Layer 3 of a small transformer language model trained on English Wikipedia (12 layers, counted from 0, width 128).
A neuron's activation on a vector x is SiLU(gate . x) times (in . x), where the dot is the dot product.
The model reads these tokens: "0" "2" "0" " when" " he" " scored" " a" " h" "at"

The vector x that enters this layer's MLP at each token. A number n stands for (n - 500) times 0.0069.
0 "0": 166,484,671,415,407,459,485,532,436,364,562,606,637,708,629,518,344,473,393,687,574,459,450,817,633,793,481,652,525,335,523,531,361,313,548,425,409,288,245,252,404,442,464,570,435,443,512,467,557,562,573,514,401,391,476,654,488,513,575,616,422,565,441,501,447,383,495,485,429,303,385,173,336,513,734,534,528,608,347,462,547,423,546,407,722,499,557,499,743,492,473,507,648,481,649,643,575,667,558,521,433,336,536,712,598,473,367,504,428,525,463,621,454,646,577,520,530,433,416,356,461,152,530,428,480,497,491,502
1 "2": 380,430,642,657,565,526,384,390,439,512,409,578,801,598,481,558,385,412,508,636,545,314,393,775,562,684,415,532,382,454,533,511,312,407,594,402,407,260,225,349,429,304,372,399,404,537,430,468,491,583,418,695,367,400,472,518,511,465,399,561,411,488,433,505,216,437,420,482,570,362,324,224,410,411,566,628,402,695,430,473,560,473,519,504,685,338,528,388,654,363,453,449,602,583,451,609,420,377,400,508,349,341,479,500,841,462,355,468,399,447,527,563,496,634,579,599,578,384,478,495,408,65,497,333,445,513,474,508
2 "0": 214,502,645,495,400,507,377,559,497,426,499,648,809,693,598,468,376,454,417,662,556,482,315,837,588,768,446,590,583,366,565,535,398,265,619,463,467,363,223,237,463,443,407,596,411,483,426,439,593,681,538,581,394,458,492,721,474,460,469,592,394,535,457,582,421,419,535,477,465,358,353,290,371,476,715,578,532,657,348,358,590,459,520,331,738,530,516,472,672,432,470,497,611,562,493,636,582,636,388,448,489,421,475,600,670,508,336,480,379,482,449,584,422,584,569,546,594,384,459,462,422,104,546,389,401,530,490,455
3 " when": 414,330,643,532,504,323,645,408,360,608,523,653,785,666,772,406,519,432,403,607,564,491,307,703,640,660,630,468,565,355,794,467,405,510,603,568,591,493,339,560,517,530,398,485,407,735,566,326,677,602,434,682,447,431,684,429,551,377,612,701,572,525,539,545,532,669,271,485,593,467,393,552,481,442,514,638,509,512,420,303,404,406,363,305,757,249,569,389,377,475,481,405,545,590,581,564,420,521,501,482,548,378,584,648,650,668,414,548,530,543,432,740,459,443,381,575,683,388,475,324,492,437,719,601,508,444,379,449
4 " he": 226,364,535,426,394,373,586,523,507,711,497,668,615,423,692,426,659,514,660,394,636,725,515,437,595,566,572,509,549,453,694,413,416,564,455,513,507,386,521,450,322,211,549,552,652,607,490,360,470,518,209,567,402,429,408,448,478,484,400,645,476,751,384,512,340,567,567,436,525,499,368,383,348,234,487,516,326,733,355,482,613,389,649,293,582,554,499,416,616,465,335,406,663,562,505,457,567,651,501,762,565,440,659,556,544,511,438,397,410,730,238,626,499,492,478,684,474,341,780,357,419,382,608,497,565,371,478,547
5 " scored": 360,408,315,472,170,281,563,526,634,749,487,501,606,603,645,490,456,545,357,359,377,655,478,491,521,524,589,423,514,411,593,341,288,550,380,327,515,558,342,397,396,419,202,473,640,643,580,253,660,480,597,554,328,532,370,394,451,591,528,475,412,632,534,570,322,558,537,496,483,653,469,457,501,224,315,669,413,798,445,521,722,633,423,534,545,289,369,448,534,300,261,502,488,471,390,340,289,557,499,503,551,255,356,711,453,482,574,425,593,439,373,452,436,593,533,492,561,528,622,339,520,446,553,409,426,387,340,634
6 " a": 399,263,552,598,206,473,516,675,286,791,441,573,501,418,466,343,545,657,556,580,491,687,523,563,434,586,638,518,617,559,623,620,435,562,603,443,520,455,312,364,539,338,496,517,360,506,394,654,456,543,428,439,157,360,435,329,379,472,423,503,391,710,589,284,490,515,367,455,408,652,325,485,552,396,641,521,481,767,451,613,587,513,548,478,507,448,489,410,398,316,523,392,705,625,343,345,418,493,562,566,545,360,479,674,594,588,573,293,423,764,232,463,446,572,504,351,668,564,541,413,265,554,546,384,524,380,458,463
7 " h": 431,358,484,503,387,523,468,437,324,547,486,526,431,381,373,430,597,676,707,618,538,497,457,646,433,734,604,509,736,391,547,508,361,557,391,448,614,488,265,501,682,377,366,530,378,537,240,483,520,670,478,576,411,541,563,553,415,410,644,563,366,555,486,622,497,487,425,206,418,771,390,307,356,290,549,477,590,682,550,633,345,454,678,508,415,652,360,419,511,406,367,412,534,563,593,572,501,495,486,545,485,367,698,681,465,638,697,494,631,627,179,419,599,462,446,430,610,445,440,519,453,538,374,369,449,278,427,372
8 "at": 525,457,590,642,458,412,462,442,586,465,351,474,652,563,424,458,436,446,536,447,552,505,606,627,560,586,525,632,834,559,573,607,413,576,393,510,678,370,364,420,503,340,581,515,426,571,460,440,407,506,696,670,396,737,385,458,629,476,336,374,466,625,397,600,662,449,494,482,379,632,315,367,559,325,458,325,571,542,539,642,573,411,452,451,531,620,491,548,513,292,505,525,806,523,697,591,23,558,600,442,395,559,517,620,794,448,731,590,369,823,441,690,486,677,490,430,505,439,415,579,712,411,507,231,340,327,381,395

Each question shows the input weights of one neuron of the MLP. A number n stands for (n - 500) times 0.0013.

n70 gate: 640,458,539,374,450,556,515,571,561,529,429,552,506,681,384,312,650,546,494,468,359,544,523,476,642,138,458,602,632,538,620,540,442,473,654,434,378,641,463,482,437,405,479,442,466,554,404,578,558,437,394,503,369,556,413,544,486,605,558,690,622,604,444,614,377,361,555,313,506,506,667,494,538,317,494,485,477,434,591,543,474,403,552,491,570,308,529,550,461,599,500,393,550,576,359,578,658,363,272,325,468,370,529,308,470,592,467,367,446,409,503,512,328,367,512,439,579,401,547,429,491,561,497,428,544,680,468,497
n70 in: 466,448,308,587,247,371,335,406,366,569,458,550,431,615,589,476,674,427,618,425,479,542,398,357,435,370,455,696,539,446,541,491,350,482,559,506,574,509,606,494,564,506,482,394,436,272,692,624,298,249,383,660,630,642,542,634,468,566,473,529,574,451,302,604,557,447,494,373,446,622,509,550,476,542,454,414,571,415,479,562,467,461,582,407,467,500,524,418,366,414,696,394,544,431,500,465,661,491,427,352,530,478,497,497,597,547,558,512,512,353,545,714,485,392,563,556,557,432,443,488,458,595,286,607,639,583,642,449
On which token does it fire most, and how strongly? 0 "0", at about 0.53

n386 gate: 724,479,656,390,591,527,395,589,395,544,470,354,492,553,533,645,384,559,587,607,563,442,454,564,446,556,581,652,374,605,612,524,469,522,484,528,372,587,480,514,714,611,362,675,425,519,472,449,467,586,522,305,402,453,486,503,403,349,492,520,650,486,603,451,410,541,476,475,497,511,372,484,667,558,627,511,342,595,506,632,374,575,527,479,685,240,484,467,475,603,450,450,517,621,404,610,508,514,562,435,467,534,629,604,584,562,641,546,525,503,393,460,399,432,519,586,442,699,492,614,475,568,578,450,508,571,571,566
n386 in: 630,505,475,425,508,634,450,382,402,447,458,470,525,584,701,452,514,516,461,547,525,503,484,489,467,630,247,464,386,385,637,371,477,407,423,551,368,452,428,486,429,571,416,568,562,438,392,437,550,508,403,371,577,536,461,395,579,611,536,335,475,427,487,483,528,549,620,458,456,378,428,484,620,578,448,630,682,494,486,497,572,422,576,416,522,413,436,739,571,522,525,469,462,558,592,418,522,432,500,323,344,586,670,503,703,478,557,420,670,640,260,410,447,523,422,485,586,627,365,317,614,566,527,631,421,629,503,427
On which token does it fire most, and how strongly? 3 " when", at about 1.1

n273 gate: 472,419,644,380,533,473,514,475,435,617,511,543,459,626,473,312,578,383,409,671,626,563,367,577,368,577,605,408,226,530,395,516,452,398,608,653,414,486,489,489,513,449,445,444,619,541,591,653,608,473,576,427,745,448,519,397,479,448,405,572,527,530,437,470,601,548,433,555,530,465,549,540,562,503,416,370,519,436,522,503,543,445,479,460,603,240,549,459,500,489,590,566,333,541,522,580,560,724,525,687,317,536,471,564,508,562,416,567,553,585,503,391,519,548,713,463,544,551,470,450,522,519,471,400,473,538,292,495
n273 in: 557,543,577,427,514,528,539,655,576,525,523,517,432,492,425,363,500,661,470,631,556,410,475,503,525,577,463,456,338,585,515,597,512,384,442,428,533,608,544,467,552,494,402,442,590,551,486,481,691,500,564,428,528,602,650,467,428,374,308,589,580,568,395,517,617,434,348,526,330,531,441,630,442,382,410,386,572,440,483,483,414,615,500,397,628,404,525,531,526,558,458,333,387,668,587,596,486,537,448,653,466,376,506,580,420,467,437,384,528,624,562,527,550,613,584,576,587,561,339,438,464,500,552,503,139,472,178,500
Which token does this neuron like most? 3 " when"

n419 gate: 384,455,371,399,542,500,425,570,436,588,385,500,534,591,518,521,469,679,344,616,508,360,432,571,380,387,479,503,420,623,430,522,492,633,456,540,344,487,390,490,578,492,394,520,500,429,576,717,472,439,562,497,518,424,513,500,683,557,505,566,621,547,594,567,640,490,444,495,544,474,397,595,604,409,556,485,531,550,615,264,593,432,464,452,313,552,585,542,524,636,235,542,445,521,648,586,436,547,447,500,407,601,561,542,489,602,556,449,589,490,531,447,477,521,446,478,461,531,505,338,461,538,510,590,589,656,431,393
n419 in: 642,489,537,542,380,469,469,349,592,550,550,434,492,671,456,497,396,416,503,533,478,531,505,537,714,404,551,517,581,444,491,599,555,424,547,386,577,696,442,707,600,473,572,557,411,683,599,404,745,554,436,382,550,539,472,445,588,383,356,450,511,508,385,442,500,536,593,413,594,472,481,401,547,684,546,423,453,392,657,536,583,475,546,451,580,472,378,492,599,376,690,475,450,628,366,571,514,523,437,480,542,491,475,329,331,670,417,473,463,573,483,497,569,337,511,654,450,563,632,635,520,610,579,358,349,516,555,649
On which token does it fire most, and how strongly? 1 "2", at about 0.2

n250 gate: 356,500,566,394,556,288,506,542,561,518,577,326,681,640,392,446,375,552,552,538,376,583,601,440,416,512,408,331,465,551,278,531,454,494,520,527,561,371,298,412,448,442,544,546,486,503,410,546,436,707,594,453,716,696,418,535,459,682,471,400,590,467,441,333,494,457,512,426,439,409,462,555,642,370,518,561,482,503,506,474,647,562,460,606,409,497,400,402,434,503,435,309,413,509,518,358,465,329,440,382,403,530,587,627,386,271,488,628,452,473,435,405,497,682,382,623,488,409,322,557,429,692,431,503,524,611,561,423
n250 in: 489,420,409,330,550,422,413,331,627,506,449,533,581,500,481,486,558,424,439,617,472,598,505,424,384,647,463,506,394,621,503,559,433,525,489,463,533,608,535,561,527,484,419,503,622,574,503,569,591,459,651,313,464,674,447,564,489,575,489,521,412,517,449,486,561,516,429,398,298,353,461,632,382,427,768,555,328,665,514,623,447,609,514,427,359,463,433,365,497,464,511,441,417,575,536,489,644,401,369,509,374,511,522,657,466,322,474,379,284,299,346,519,483,408,408,471,615,436,472,559,439,616,355,497,407,544,511,356
Which token does this neuron like most? 5 " scored"

n387 gate: 490,432,539,586,485,429,452,454,545,452,505,530,622,321,332,469,525,502,463,545,579,561,547,385,400,533,543,497,672,401,624,571,524,620,563,386,640,552,482,583,391,408,533,577,699,441,418,744,730,525,558,667,437,380,533,435,463,513,437,412,510,487,437,485,513,433,505,457,500,633,513,485,478,663,583,485,467,515,543,617,399,480,346,471,640,398,346,612,515,600,381,439,545,482,571,579,560,472,634,505,533,495,555,531,518,597,490,547,587,546,490,448,397,404,528,453,571,480,594,497,510,635,450,696,469,463,462,462
n387 in: 364,573,654,470,436,409,414,620,319,394,574,455,536,510,570,500,448,606,560,646,503,604,441,505,400,577,531,467,364,554,540,515,518,403,475,681,525,634,679,409,488,440,523,440,461,518,577,515,450,448,460,645,402,582,477,629,453,455,445,470,538,400,536,460,437,525,637,513,440,618,492,597,473,429,375,570,525,394,408,597,518,675,597,532,578,401,394,426,508,487,630,602,583,513,363,450,472,369,464,484,563,734,498,360,585,343,531,363,387,378,490,517,540,518,515,410,601,442,554,492,642,412,408,454,523,490,558,536
On which token does it fire most, and how strongly? 6 " a", at about 0.38

n464 gate: 605,468,448,473,708,561,570,580,314,518,589,644,405,377,518,481,608,506,473,427,466,345,607,411,437,377,543,319,585,549,682,541,288,552,542,690,521,754,532,512,509,563,457,509,553,426,441,569,542,506,476,452,386,616,476,503,425,451,325,519,488,636,547,521,621,560,665,303,669,645,397,536,530,460,522,530,591,584,613,521,588,631,390,509,298,393,397,491,416,488,405,679,500,369,527,527,679,509,503,413,695,516,626,631,315,593,488,395,401,341,564,396,364,481,524,684,622,494,577,408,366,377,584,286,564,491,388,454
n464 in: 414,454,500,446,631,403,394,503,387,615,558,482,418,482,593,383,691,547,685,518,488,403,530,292,497,369,567,428,536,680,623,654,305,662,629,611,470,589,544,323,409,461,449,530,468,503,454,595,596,485,434,363,515,561,383,644,393,370,626,734,587,475,433,587,388,429,646,344,647,590,533,586,346,564,603,515,359,371,521,458,428,467,503,479,530,445,675,430,469,503,479,500,503,557,506,299,608,472,469,587,479,634,464,497,365,497,494,476,420,400,785,553,467,279,579,554,600,392,637,451,449,321,304,503,582,545,449,412
On which two tokens does it fire most, strongest first? 8 "at", 4 " he"

n226 gate: 527,489,512,422,517,413,532,588,566,312,456,400,450,442,572,529,346,576,546,509,389,544,477,526,506,579,348,603,517,532,445,316,515,520,552,485,583,600,503,474,336,666,639,602,539,591,285,469,445,624,326,526,517,459,365,540,397,494,520,540,468,524,695,546,387,571,588,424,474,563,512,680,466,436,566,713,575,618,311,531,549,512,312,559,477,550,543,553,370,612,372,468,727,448,660,554,437,397,500,396,512,718,440,500,462,546,545,451,547,454,607,358,581,288,436,488,387,517,538,377,265,328,494,305,433,537,440,453
n226 in: 472,556,725,657,488,288,463,367,334,617,614,551,540,587,549,522,300,422,549,540,565,451,518,653,542,547,559,509,393,491,487,586,535,342,485,387,491,503,490,619,599,621,417,594,622,484,491,685,637,413,580,397,564,565,561,512,467,377,540,477,628,391,344,561,598,470,576,453,543,442,463,418,651,444,693,558,177,459,769,660,497,512,645,583,613,485,491,432,487,616,636,593,536,482,417,355,650,616,421,576,537,541,594,544,606,509,390,582,475,278,272,651,607,554,506,452,595,354,373,379,420,585,509,569,531,579,585,556
Which token does this neuron like most? 2 "0"